Layer 4 of a small transformer language model trained on English Wikipedia (10 layers, counted from 0, width 96).
Take only the direct path to the model's output, skipping the later layers: a vector added to the residual stream pushes a token's score in proportion to its dot product with that token's output vector.

Output vectors of the tokens that the questions are about. A number n stands for (n - 500) times 0.0035.
"ored": 635 294 318 383 625 459 859 636 450 506 522 324 416 745 446 582 781 429 443 430 364 482 492 537 371 470 500 595 537 708 488 423 352 500 483 317 425 554 252 607 641 648 416 624 370 564 617 598 583 299 522 581 354 613 460 782 482 458 445 662 560 475 554 461 302 491 244 796 584 431 547 528 627 495 616 545 467 443 375 342 466 446 453 217 612 639 323 413 558 657 581 743 792 310 639 536
"lish": 598 588 556 339 550 386 480 555 374 334 492 366 158 691 410 439 867 339 437 451 672 666 577 529 612 477 469 523 578 791 589 161 487 635 431 484 320 320 293 618 633 457 534 372 379 394 769 682 373 603 329 577 629 593 451 572 777 371 318 591 371 292 419 171 597 235 192 218 603 224 452 412 676 774 571 367 642 285 558 320 538 704 391 454 534 756 473 446 697 488 449 475 605 493 495 460
"ive": 647 676 602 332 667 497 641 547 296 408 460 401 382 553 585 549 639 356 432 314 515 479 325 768 529 545 647 469 566 699 594 370 617 688 617 453 355 759 447 370 608 285 326 609 374 547 602 558 366 569 417 551 386 402 461 520 689 574 504 597 687 312 569 426 424 440 533 484 812 286 496 666 581 431 538 503 512 512 480 415 571 361 474 221 573 484 504 352 596 511 676 383 642 455 315 623
"leg": 401 557 597 483 552 446 513 790 292 604 550 202 492 500 437 610 755 579 451 615 607 580 543 534 525 495 602 728 577 570 537 456 507 617 548 520 365 482 383 496 336 396 522 479 421 106 636 393 449 563 422 532 581 589 480 680 706 562 402 455 427 383 759 354 334 334 459 504 471 333 476 388 672 617 444 455 439 565 606 563 570 386 452 441 659 799 416 510 603 869 228 464 633 614 303 547
"ments": 496 425 451 241 617 654 746 652 500 470 496 257 174 842 324 300 933 573 421 366 921 719 478 538 487 506 474 557 253 624 546 329 442 620 416 484 433 534 355 595 662 504 415 427 533 505 430 970 446 703 297 725 428 510 487 459 601 404 698 717 629 350 491 324 391 62 399 495 581 571 663 479 536 681 417 366 490 350 572 646 488 297 423 643 457 645 491 118 464 906 581 330 705 427 458 404
"ities": 616 618 587 326 849 535 300 570 512 526 565 138 350 423 571 579 879 248 450 434 415 321 434 508 403 510 640 620 523 608 735 268 849 480 422 460 472 395 211 531 658 452 800 344 363 186 578 465 398 836 440 526 418 702 499 366 325 537 526 701 593 344 755 333 463 283 445 547 455 614 665 526 612 323 608 395 649 532 406 261 442 252 460 381 660 599 361 187 755 708 480 463 653 479 730 418
"ced": 524 548 452 526 585 550 724 634 309 287 528 241 649 716 313 649 643 500 337 373 669 789 644 454 413 438 531 574 546 388 657 495 422 758 337 324 411 538 469 836 576 191 319 764 395 408 418 614 306 358 475 268 516 467 467 347 133 365 316 565 462 642 629 441 631 279 263 547 654 589 539 474 530 488 729 435 560 472 419 581 542 464 279 378 492 904 283 433 609 688 385 581 657 489 440 536
" player": 484 477 471 565 475 599 812 626 341 535 547 477 620 582 311 421 453 323 263 469 559 471 514 314 413 481 577 664 753 396 746 398 543 730 442 238 488 774 500 548 607 594 525 361 296 309 681 727 537 591 545 711 248 558 486 664 376 299 668 624 486 413 557 350 459 423 508 577 562 366 532 560 715 764 545 500 523 500 429 303 490 557 331 490 594 422 412 520 690 609 497 457 461 323 458 544
"fer": 618 649 434 306 614 604 482 807 306 323 453 389 521 557 177 399 628 628 443 482 632 664 563 556 677 489 486 678 392 673 593 717 531 561 416 374 248 431 260 596 395 406 436 338 439 518 448 612 178 510 296 496 520 555 485 475 362 420 385 458 700 780 496 421 412 222 398 639 616 369 400 271 632 521 379 451 575 670 608 682 356 594 512 549 575 665 467 495 728 455 240 374 443 468 409 354
"ond": 525 411 446 290 663 406 716 326 362 548 588 447 287 493 508 510 437 284 561 568 409 532 486 497 510 596 541 547 351 633 705 546 534 531 591 368 335 496 463 549 748 449 402 296 439 512 588 539 281 220 349 601 308 599 477 551 484 526 448 467 645 611 537 458 677 443 496 643 578 246 477 365 468 555 437 536 566 413 387 472 692 592 344 331 598 426 290 505 598 569 341 566 660 586 615 420
"ality": 493 583 468 446 756 396 552 783 496 590 470 312 465 533 364 673 845 372 306 390 666 651 565 473 496 479 558 513 440 421 680 510 835 477 601 381 561 618 544 525 815 468 633 278 517 638 450 482 512 607 413 392 212 500 470 406 529 357 753 668 672 258 792 459 283 213 229 448 574 466 590 461 443 631 696 428 345 616 504 547 582 526 368 664 714 793 470 421 727 553 614 439 567 632 457 485
" until": 517 378 704 397 574 459 582 474 354 400 404 476 681 671 479 590 568 606 325 460 400 432 521 605 605 419 540 506 656 519 589 470 488 336 465 390 493 697 430 544 631 512 736 320 321 385 435 490 475 566 479 358 561 424 471 514 578 205 639 584 618 484 576 497 497 478 344 700 479 491 544 419 457 699 481 367 337 442 519 372 583 477 519 506 402 596 442 401 500 602 558 402 673 502 626 531
"ause": 489 396 467 260 585 471 573 733 398 494 546 98 482 496 587 650 668 639 323 449 521 635 550 496 454 447 579 553 566 751 513 459 587 519 511 591 504 793 485 412 700 595 615 524 279 485 606 467 643 344 162 611 484 567 442 750 500 301 671 566 596 513 725 412 722 392 345 687 736 581 766 371 679 573 735 353 707 493 352 196 525 546 205 320 514 290 188 425 405 727 696 556 561 615 539 473
"ph": 462 681 481 426 548 564 397 764 539 412 645 441 336 595 447 577 736 687 325 576 692 616 508 456 392 584 396 820 638 473 619 533 626 457 595 560 426 616 477 375 649 328 394 596 672 423 449 640 352 331 526 205 481 562 474 635 552 365 662 524 614 170 500 543 565 355 487 652 421 518 928 431 585 624 476 537 541 259 684 469 403 564 648 504 550 492 480 511 715 638 497 658 716 388 492 511
" are": 475 514 518 328 562 675 369 465 464 516 388 594 487 406 338 564 536 666 611 431 450 546 391 288 506 424 478 683 632 509 701 231 615 402 662 377 591 684 434 667 744 573 497 304 529 500 459 531 414 714 404 431 364 529 505 475 552 477 515 578 529 360 407 602 397 400 331 392 521 523 574 351 564 557 838 567 500 438 592 553 553 517 485 456 482 441 468 351 507 465 481 562 476 616 497 514
" it": 524 415 663 434 665 444 466 473 508 491 347 545 546 456 377 522 462 544 593 427 568 544 552 577 601 451 411 603 656 712 559 369 549 497 410 349 580 573 462 585 700 615 438 387 233 517 442 611 512 583 213 418 529 423 497 465 445 331 769 378 417 437 605 558 613 419 347 642 582 463 710 514 540 702 624 558 619 427 495 487 457 481 509 461 480 559 372 456 464 546 547 498 581 521 566 532
"ices": 563 507 644 393 720 407 684 577 415 647 493 338 171 758 242 657 680 419 651 348 599 491 456 646 196 483 653 628 431 541 321 560 673 653 478 478 258 622 359 730 711 351 710 484 247 405 401 482 348 556 404 592 540 483 472 395 409 440 712 721 547 572 731 418 413 228 445 331 619 582 656 606 632 582 583 307 595 365 435 397 465 332 430 566 311 631 320 449 449 593 588 445 500 595 360 489
"k": 361 540 551 485 459 681 432 471 467 538 534 327 376 550 373 402 652 590 462 420 469 628 527 422 314 580 283 490 604 516 610 579 488 221 370 517 500 235 434 342 569 381 682 497 500 439 375 646 481 400 462 482 603 559 510 548 450 454 383 368 535 580 575 353 491 378 507 666 469 452 537 580 465 438 597 686 568 625 324 440 610 556 447 420 674 625 394 483 448 452 555 554 408 428 442 701

Output weights of attention head 1. The head adds the sum of these rows, row i times number i of z. A number n stands for (n - 500) times 0.00093.
o0: 834 439 380 446 496 395 457 317 389 557 275 448 623 411 627 652 433 464 523 657 411 545 654 592 308 342 541 502 576 544 448 761 515 487 345 515 426 546 527 551 615 369 829 549 394 628 521 514 690 695 450 492 197 440 176 620 526 685 692 363 381 662 540 438 627 712 518 586 505 625 434 316 693 417 380 255 419 519 560 536 588 748 571 498 397 564 595 427 592 338 413 539 459 446 590 521
o1: 462 483 389 585 493 490 582 660 758 685 504 459 382 524 423 473 302 570 348 713 636 308 663 633 473 539 530 555 413 527 498 529 598 422 520 440 415 478 626 370 525 399 385 554 576 280 387 512 600 297 412 493 505 494 443 563 354 529 520 615 264 554 529 597 316 647 320 454 343 469 291 570 613 442 346 527 421 413 529 592 516 619 449 459 456 383 372 390 533 337 613 302 482 708 215 171
o2: 394 549 518 207 429 439 508 651 407 630 428 326 517 539 360 612 369 495 582 585 539 615 564 411 445 377 397 449 545 542 644 477 582 647 498 588 470 558 493 531 439 696 477 266 606 413 583 523 426 662 470 624 591 472 411 288 363 577 517 557 364 452 730 645 607 362 535 473 351 584 627 686 446 374 423 369 596 295 641 543 497 513 385 700 642 621 628 589 676 534 426 592 572 760 620 568
o3: 329 608 477 695 509 583 425 546 505 411 541 668 375 610 498 585 747 641 298 798 624 774 636 418 309 533 439 212 713 581 330 594 371 430 457 491 368 467 468 377 585 536 544 734 471 577 443 418 488 397 499 278 389 441 353 504 473 613 556 415 359 496 659 503 493 451 371 637 535 549 545 241 536 634 322 412 744 576 506 429 699 382 569 638 529 454 511 488 587 372 526 396 323 585 624 431
o4: 632 559 415 424 492 530 484 407 357 448 635 563 463 320 504 354 418 477 535 473 470 503 354 503 726 339 636 550 426 631 386 416 413 551 570 490 505 579 557 398 433 261 626 405 438 458 420 665 517 453 460 548 491 714 445 637 423 648 326 446 748 541 306 497 543 358 696 519 497 485 465 376 594 630 479 649 524 560 437 506 399 509 474 594 339 652 437 513 405 716 443 454 577 468 506 419
o5: 648 752 379 303 556 442 405 501 247 513 750 330 320 510 375 465 265 546 760 207 446 349 480 424 617 390 350 604 472 457 407 547 486 509 313 417 459 581 620 517 561 567 738 336 373 309 543 353 341 679 565 719 667 511 572 516 462 457 636 334 522 651 323 437 545 436 273 608 635 600 621 524 464 355 720 468 556 700 584 492 412 651 654 450 513 596 358 600 267 539 255 622 632 728 527 622
o6: 675 348 577 274 453 571 566 346 454 714 570 397 528 271 511 376 459 432 625 324 571 569 425 567 569 347 519 505 685 508 506 337 520 459 485 496 472 408 435 436 354 547 351 439 439 686 487 620 536 529 726 344 521 509 683 492 434 586 559 589 763 614 494 490 530 573 590 694 735 579 585 600 537 489 668 433 411 291 632 662 666 513 574 684 520 590 406 498 621 274 605 535 498 240 672 435
o7: 548 506 570 704 455 588 541 567 456 428 478 487 382 670 670 444 427 400 543 640 508 756 535 458 542 478 326 494 678 587 674 620 422 705 470 395 561 365 287 316 506 441 556 401 506 584 400 331 642 427 419 299 449 547 548 534 450 547 333 487 433 676 512 725 567 371 431 480 482 629 696 400 337 586 453 549 648 409 619 529 738 530 445 524 560 522 439 445 373 751 383 461 540 476 635 482
o8: 505 607 223 575 468 516 555 572 378 312 624 583 613 521 513 475 466 418 336 348 516 500 783 550 401 512 762 407 500 595 490 454 317 797 398 437 493 619 650 285 373 538 528 519 534 186 509 450 663 511 602 481 323 545 672 541 579 465 447 440 607 467 517 450 555 538 554 466 557 323 449 501 588 645 458 370 642 448 422 477 352 389 586 471 357 450 509 403 490 288 451 452 473 614 550 527
o9: 443 538 628 312 330 284 447 451 455 456 448 629 596 499 577 310 451 574 505 537 482 451 451 460 733 739 483 576 480 453 648 346 468 516 445 378 743 556 603 502 485 723 633 466 364 406 515 564 609 568 519 390 481 425 649 51 837 454 410 430 304 432 500 417 496 328 433 389 542 606 627 438 636 807 585 326 544 468 597 513 650 374 552 687 506 295 371 379 507 805 410 536 461 424 282 656
o10: 603 614 412 447 493 349 771 531 560 381 657 614 559 395 509 267 392 280 423 535 383 240 561 723 529 427 752 712 358 484 688 519 598 270 684 516 657 455 681 533 657 310 307 502 574 461 685 533 588 613 544 474 339 386 540 363 422 475 564 394 684 432 612 196 533 634 638 276 665 620 497 521 587 410 661 563 698 452 416 625 758 570 592 313 330 636 529 676 635 356 586 417 370 535 512 436
o11: 291 477 403 672 345 326 578 444 482 581 411 506 688 445 660 431 482 577 474 483 628 623 429 388 496 488 323 679 671 482 424 500 451 399 244 586 341 434 413 383 351 549 455 607 481 487 437 698 535 595 721 496 443 539 423 513 694 457 454 374 389 604 361 380 340 457 348 746 528 432 621 520 537 357 583 354 530 422 330 618 558 187 528 717 581 382 394 402 459 551 586 408 692 229 328 548
o12: 440 359 468 547 584 594 571 572 507 419 505 352 623 456 337 468 529 720 512 497 524 534 519 594 451 199 267 595 549 539 335 510 508 508 573 592 395 214 429 587 680 592 205 565 406 656 469 554 532 614 634 600 559 371 400 622 310 484 510 618 481 523 530 455 451 385 434 500 534 173 266 526 589 555 475 487 293 521 436 535 444 533 417 486 722 575 447 567 793 310 504 736 631 399 447 328
o13: 467 480 443 378 522 491 523 589 427 646 322 674 343 485 689 429 425 279 353 676 507 490 586 543 390 471 677 685 459 258 461 601 640 408 777 533 542 665 750 737 548 433 464 430 654 354 462 400 564 183 289 405 560 760 588 585 858 626 465 672 224 176 696 526 134 251 567 226 299 558 438 543 664 508 474 461 321 639 399 674 530 436 592 495 494 272 673 411 351 471 412 518 443 688 333 488
o14: 731 346 353 543 236 467 700 334 743 534 543 703 794 233 591 240 359 580 676 434 524 416 795 534 385 544 542 811 464 260 868 392 649 277 493 628 537 609 428 598 582 570 260 383 496 509 517 625 695 735 292 398 451 450 772 740 565 613 500 393 269 422 496 510 561 490 320 419 450 404 677 460 767 630 490 430 268 409 312 552 486 441 714 499 467 565 703 495 598 617 548 305 333 695 472 478
o15: 323 594 644 457 632 382 527 505 527 596 464 560 312 460 502 479 460 430 359 638 505 597 446 422 581 591 484 494 407 381 509 572 508 399 460 492 526 338 441 431 672 224 534 481 504 726 364 530 606 401 626 473 635 446 536 631 520 591 204 579 439 561 277 383 538 571 652 449 446 534 307 258 359 628 519 464 387 439 619 657 529 471 493 437 602 517 349 433 505 495 585 710 529 329 471 570
o16: 699 390 511 428 566 567 467 523 481 698 352 585 387 710 493 508 521 383 371 472 593 640 488 596 565 499 348 373 351 347 640 384 240 338 497 482 546 590 561 474 521 543 437 266 613 489 440 536 427 386 408 513 474 535 523 423 524 594 611 679 505 723 748 524 538 414 719 842 278 489 569 731 615 318 267 580 407 578 474 553 325 425 837 642 552 445 132 553 501 430 585 647 707 518 609 475
o17: 497 705 450 448 332 507 506 425 591 489 280 570 446 387 777 273 559 354 379 390 347 477 581 516 562 593 606 468 340 602 693 361 491 428 423 598 335 565 636 412 696 403 446 456 515 657 289 669 646 422 495 381 393 569 434 771 564 551 702 540 643 529 345 528 373 482 509 428 581 528 399 602 772 281 662 335 463 515 443 411 574 405 607 586 613 623 438 632 655 424 472 577 567 483 539 543
o18: 480 581 566 323 660 573 600 562 562 544 581 647 372 476 506 452 585 476 355 556 578 618 540 478 591 647 545 502 405 615 503 404 518 485 486 644 605 369 271 538 590 309 559 531 482 515 495 388 432 420 669 340 617 635 293 558 533 368 531 489 623 363 390 558 373 489 585 622 489 663 400 570 379 497 585 457 498 310 594 559 570 381 414 421 365 403 747 485 222 783 459 475 609 362 358 443
o19: 493 522 744 300 503 432 596 501 378 473 498 628 363 280 558 223 425 552 490 572 478 529 416 614 622 666 605 605 454 323 282 400 520 371 644 645 560 158 412 295 613 433 464 413 485 542 520 668 394 528 363 483 477 692 509 250 369 340 281 542 540 443 253 211 234 493 616 644 438 211 455 369 514 511 547 653 385 588 540 489 661 461 470 617 570 580 975 689 606 441 257 583 587 259 323 502
o20: 342 737 530 418 521 491 550 665 416 463 460 570 402 538 429 439 597 571 280 590 576 424 628 420 512 812 413 560 484 447 399 595 591 457 459 688 367 514 346 409 561 612 586 560 447 361 526 472 570 443 395 613 474 445 512 665 485 469 495 370 459 482 378 488 314 568 451 455 306 446 309 645 684 367 481 511 317 521 472 467 602 561 389 581 527 465 558 523 562 387 534 417 560 408 568 525
o21: 541 598 792 442 570 571 377 442 281 626 352 549 484 468 701 272 644 678 670 417 462 275 430 628 501 438 268 713 471 363 612 362 476 562 547 398 666 350 481 556 407 337 352 605 472 536 372 618 491 471 490 463 580 514 411 308 606 627 408 602 490 687 562 448 554 512 608 438 431 708 483 453 441 644 623 433 653 497 381 579 538 490 314 508 622 649 530 420 419 521 419 700 568 275 568 787
o22: 718 513 452 649 384 516 734 511 568 628 611 400 417 200 451 306 635 386 459 637 492 371 356 374 603 419 410 577 416 401 494 523 485 221 469 633 536 400 532 546 515 516 399 465 308 557 453 623 615 588 630 486 503 431 733 588 352 534 449 498 303 509 378 461 825 640 404 551 367 544 356 461 405 499 558 389 262 388 354 391 446 463 612 380 494 336 518 492 347 683 474 464 651 381 530 536
o23: 392 378 460 508 543 404 483 576 619 549 550 457 354 630 515 729 381 401 479 453 514 591 527 613 339 552 272 467 519 624 629 407 520 559 514 597 326 668 462 610 470 492 487 329 611 489 343 314 547 542 543 633 441 629 516 791 344 595 662 462 663 537 586 536 746 334 569 440 505 485 551 487 541 392 332 544 452 450 619 370 531 545 393 563 480 365 415 573 343 697 395 426 562 673 632 472
o24: 391 546 587 592 559 589 455 394 469 573 545 521 411 253 431 354 592 604 414 533 493 200 502 321 385 845 290 476 427 301 415 370 487 543 592 426 649 482 378 716 483 487 437 582 485 578 549 697 381 335 407 334 396 389 305 666 443 522 361 609 647 590 279 662 623 494 501 671 484 205 371 734 514 636 551 721 389 565 445 378 303 491 536 370 752 661 364 693 473 546 498 613 683 503 522 525
o25: 469 601 539 585 595 408 416 380 525 547 796 345 355 607 525 365 593 743 599 103 616 690 513 580 440 634 382 489 333 508 545 313 489 635 362 417 148 368 533 527 280 508 133 566 357 422 434 654 536 515 691 407 435 579 496 544 486 385 359 426 647 443 440 422 420 410 531 484 458 438 511 506 536 713 583 572 583 627 233 761 582 530 351 535 388 432 536 426 392 329 489 481 404 466 373 410
o26: 563 382 432 815 730 513 567 544 739 472 524 478 519 568 410 254 605 355 596 700 592 690 478 379 329 121 417 448 620 596 426 874 410 495 285 600 402 310 394 394 291 369 410 655 470 589 486 486 343 399 501 512 497 493 382 478 411 650 409 592 387 609 443 424 587 765 559 682 720 624 532 261 402 496 658 602 502 257 311 412 350 448 684 474 501 653 514 477 639 416 460 673 583 458 703 456
o27: 319 489 446 338 553 479 547 515 403 511 638 567 304 579 450 432 374 279 653 265 364 506 550 498 495 441 566 489 504 379 374 503 736 637 431 507 618 539 241 633 319 442 567 386 617 471 537 365 382 640 308 536 435 487 673 616 482 477 302 526 470 596 629 376 542 413 487 389 640 454 464 454 386 545 434 451 632 543 687 696 718 714 541 609 433 349 510 504 421 283 441 414 376 669 840 517
o28: 514 583 437 464 173 612 503 565 415 527 488 391 641 546 663 604 501 349 218 484 551 401 573 389 586 418 479 450 491 605 512 529 784 731 571 571 332 469 242 519 458 612 194 374 477 472 596 644 509 347 480 442 548 460 826 550 554 386 524 575 370 433 699 756 640 441 597 349 446 519 650 510 624 317 308 406 589 365 484 648 637 293 264 622 492 369 383 434 616 423 615 417 511 532 575 520
o29: 491 561 418 531 463 475 424 525 524 572 614 503 499 560 787 604 452 580 436 449 497 590 423 444 523 357 562 476 703 347 657 416 458 388 352 306 383 702 634 459 597 425 633 277 296 490 569 609 652 803 507 494 569 690 640 819 475 414 470 405 452 462 552 549 449 449 447 550 308 514 569 490 550 555 454 436 663 557 459 473 541 372 254 597 552 504 608 475 506 723 444 345 557 423 406 550
o30: 306 473 383 583 622 399 426 525 720 523 729 539 443 876 467 580 471 776 674 402 660 705 346 698 392 197 550 520 264 232 580 410 526 590 539 189 361 545 538 295 743 583 344 266 613 561 442 517 660 561 542 451 384 522 557 367 472 620 244 524 216 339 796 452 454 523 467 616 245 177 818 196 246 580 509 649 554 542 514 525 569 258 630 711 604 392 454 687 430 454 495 769 360 401 442 515
o31: 430 579 485 696 428 484 568 383 683 438 505 646 567 618 813 416 462 316 472 571 533 490 398 644 500 421 562 903 406 466 593 510 572 351 307 601 451 409 404 497 645 282 369 334 635 771 268 380 637 558 654 567 524 448 368 452 609 706 503 407 587 477 412 409 483 550 666 492 441 360 473 169 389 780 735 439 465 461 455 524 462 459 574 443 643 461 421 499 516 832 484 709 577 515 419 517

Each question shows a token from some text and the vector z that the head gathered there. A number n stands for (n - 500) times 0.0044.

"3": 532 436 526 451 653 320 590 367 749 573 676 717 467 382 360 681 492 616 415 572 462 579 468 601 609 435 384 525 576 482 472 556
Which three tokens does it push up most, strongest first? "ive", " player", "ond"

" a": 334 577 592 459 580 510 485 441 374 497 328 436 431 368 647 555 434 510 540 524 508 550 480 635 448 391 386 552 362 459 517 515
Which of these tokens does it push up most? " are"

" (C": 483 487 507 461 526 459 498 477 576 534 542 567 429 558 456 477 503 550 502 512 559 482 581 580 472 501 537 589 464 542 568 558
Which of these tokens does it push down most? "ced"

" med": 508 475 534 560 409 487 440 440 425 631 526 517 576 491 513 520 464 517 468 443 579 515 399 706 511 503 439 476 399 391 423 544
Which of these tokens does it push up most? "ality"

"amil": 611 416 533 523 580 483 531 496 458 543 604 574 545 501 555 466 602 446 529 496 534 294 422 334 543 514 536 550 369 433 511 404
Which of these tokens does it push up most? "fer"

"-": 488 503 521 484 606 456 570 421 588 448 562 461 505 543 594 610 514 389 660 439 389 459 547 516 453 555 521 500 505 452 472 510
Which of these tokens does it push down most? "k"

"on": 497 335 535 579 646 383 443 674 383 583 495 815 555 492 379 346 428 432 393 690 608 643 660 297 589 703 427 409 412 320 534 595
Which of these tokens does it push up most? "k"

"ard": 584 410 318 711 705 334 487 329 492 636 712 663 729 493 615 775 486 446 221 468 711 476 319 712 610 548 572 547 640 613 440 394
Which of these tokens does it push down most? "ities"

",": 414 544 554 497 575 438 515 427 540 475 433 563 427 485 531 629 428 473 507 482 558 520 507 511 508 443 483 490 395 466 612 522
Which of these tokens does it push up most? "ph"

"s": 570 406 536 369 492 357 450 460 572 530 585 660 411 490 423 624 447 526 467 535 456 582 573 621 510 481 469 515 471 588 455 520
Which of these tokens does it push down most? "fer"

"a.": 431 461 631 524 541 421 516 417 598 399 502 436 483 565 472 626 398 469 501 419 580 478 491 562 605 419 536 630 428 558 520 630
Which of these tokens does it push up most? "ond"

"6)": 404 551 533 518 626 408 583 366 735 457 582 647 536 505 363 564 506 536 367 505 515 486 550 635 562 447 539 547 626 558 549 645
Which of these tokens does it push up most? " player"

"oc": 577 512 629 534 502 472 488 418 378 421 438 475 549 424 486 545 487 341 502 351 584 552 407 706 399 537 505 404 381 481 418 494
Which three tokens does it push up most, strongest first? "ices", "ause", "ced"

"ase": 616 393 384 435 622 398 529 511 404 490 670 562 723 555 413 656 473 401 407 360 615 569 384 569 525 458 503 338 570 569 498 353
Which three tokens does it push up most, strongest first? "ored", "ced", "ive"

" as": 482 451 528 453 557 459 634 419 478 431 510 470 410 455 593 596 513 408 601 457 402 466 546 524 471 544 474 443 422 471 451 511
Which of these tokens does it push down most? "leg"

"and": 583 625 426 626 631 514 574 431 733 508 526 438 559 497 538 566 430 440 727 582 536 538 440 491 265 529 700 611 744 562 601 435
Which three tokens does it push up most, strongest first? "fer", "lish", "ments"

"in": 489 502 657 540 473 608 570 661 431 410 585 444 565 453 519 732 486 519 482 539 384 455 270 447 702 461 538 362 474 394 488 396
Which two tokens does it push up most, strongest first? "ced", "fer"

"h": 598 538 613 419 490 337 556 446 646 439 417 499 466 462 569 581 542 424 642 470 496 542 521 535 525 484 432 449 411 488 450 494
Which two tokens does it push up most, strongest first? " until", "ments"

"i": 432 482 558 530 469 521 458 536 437 491 651 574 654 636 419 538 607 493 348 472 565 446 429 415 583 447 556 519 457 745 441 517
Which of these tokens does it push up most? "ality"

"ad": 452 505 637 364 476 508 338 703 420 599 546 391 627 521 389 485 562 403 664 545 452 691 506 482 617 568 565 390 523 429 629 389
Which of these tokens does it push up most? "ced"

"press": 726 547 622 341 300 377 509 640 634 712 424 390 508 489 336 401 572 445 552 584 515 512 470 658 439 487 400 366 457 480 595 498
Which of these tokens does it push down most? "k"

" an": 521 458 573 452 561 455 500 444 463 580 407 403 438 461 676 656 466 593 601 405 474 522 470 605 516 464 473 509 442 512 531 466
Which of these tokens does it push up most? " are"

"ism": 467 493 524 489 486 442 378 558 552 691 656 658 753 526 505 644 518 495 504 558 615 497 417 572 503 545 397 519 409 554 429 378
Which two tokens does it push up most, strongest first? "lish", "leg"

"\n": 442 507 477 500 568 421 491 466 622 440 575 522 457 488 489 585 473 411 618 481 390 491 555 502 589 469 483 591 470 474 516 470
Which of these tokens does it push up most? "ond"

" cre": 316 433 423 529 487 359 571 516 465 543 655 601 432 577 373 439 478 371 434 623 416 524 431 476 637 488 426 329 452 502 454 618
Which three tokens does it push up most, strongest first? "ive", "ph", "k"

"ind": 404 562 436 440 311 659 618 654 633 601 496 552 519 507 559 477 517 551 617 542 379 660 410 404 559 281 568 408 666 632 553 312
Which of these tokens does it push up most? " it"

" v": 485 553 503 463 508 414 534 432 487 470 441 481 526 443 518 555 399 514 504 440 564 603 476 565 531 420 537 530 300 473 507 450
Which of these tokens does it push down most? "ments"

"b": 621 579 550 528 486 413 456 457 602 618 734 522 536 451 373 612 537 458 576 638 523 508 473 425 629 521 473 458 567 519 616 358
Which of these tokens does it push down most? "ause"

"um": 572 400 540 384 419 490 547 491 366 576 579 405 624 534 407 471 557 432 504 508 661 459 492 573 471 575 612 481 420 581 442 520
Which of these tokens does it push down most? "ph"

"(": 462 504 500 442 656 392 561 389 690 483 581 696 568 495 338 581 482 600 400 493 499 553 536 701 553 447 470 544 649 459 579 572
Which of these tokens does it push up most? "ive"

".3": 356 600 616 469 524 501 469 369 663 477 526 513 392 473 499 730 705 513 447 529 443 579 562 635 434 557 562 491 531 610 565 573
Which three tokens does it push up most, strongest first? "ments", "ond", "ph"

" de": 476 488 581 391 474 452 539 380 521 512 560 454 255 551 468 636 514 455 337 616 523 575 591 642 510 502 591 478 523 564 476 619
Which two tokens does it push up most, strongest first? "ond", "ities"

"il": 521 427 584 393 240 466 555 543 410 524 454 429 607 616 407 514 543 540 463 377 583 447 405 352 563 405 738 584 271 861 335 439
Which of these tokens does it push down most? "ments"

"ry": 529 575 496 473 399 352 431 520 578 586 526 657 564 537 501 654 464 511 545 567 452 619 462 638 422 553 450 511 465 463 430 326
Which of these tokens does it push up most? "ments"

" p": 440 492 431 544 515 509 446 437 511 561 413 478 425 411 555 443 529 611 601 371 482 616 600 541 514 415 531 551 628 585 524 491
Which two tokens does it push up most, strongest first? "ause", "ities"

"r": 567 361 508 417 528 535 411 593 329 492 673 475 542 480 411 521 663 392 612 492 518 444 466 270 558 533 528 393 636 375 497 439
Which of these tokens does it push down most? " player"

"if": 506 413 318 623 586 614 463 521 376 577 562 409 573 486 665 513 500 397 351 429 707 540 470 462 349 483 498 368 653 557 327 492
Which of these tokens does it push down most? "ond"

" is": 607 662 521 492 608 436 529 369 603 474 558 549 543 447 453 671 412 479 472 547 597 560 567 422 568 525 519 460 197 379 583 375
Which of these tokens does it push up most? "k"

" up": 453 567 704 485 394 518 589 579 557 588 458 390 443 367 355 707 433 541 416 499 409 786 450 449 553 559 390 299 403 599 461 524
Which of these tokens does it push up most? "ced"

"5": 576 433 613 407 536 215 621 296 693 590 693 672 559 376 242 633 567 620 398 496 580 621 372 652 553 504 410 437 445 559 357 505
Which two tokens does it push up most, strongest first? "ive", " player"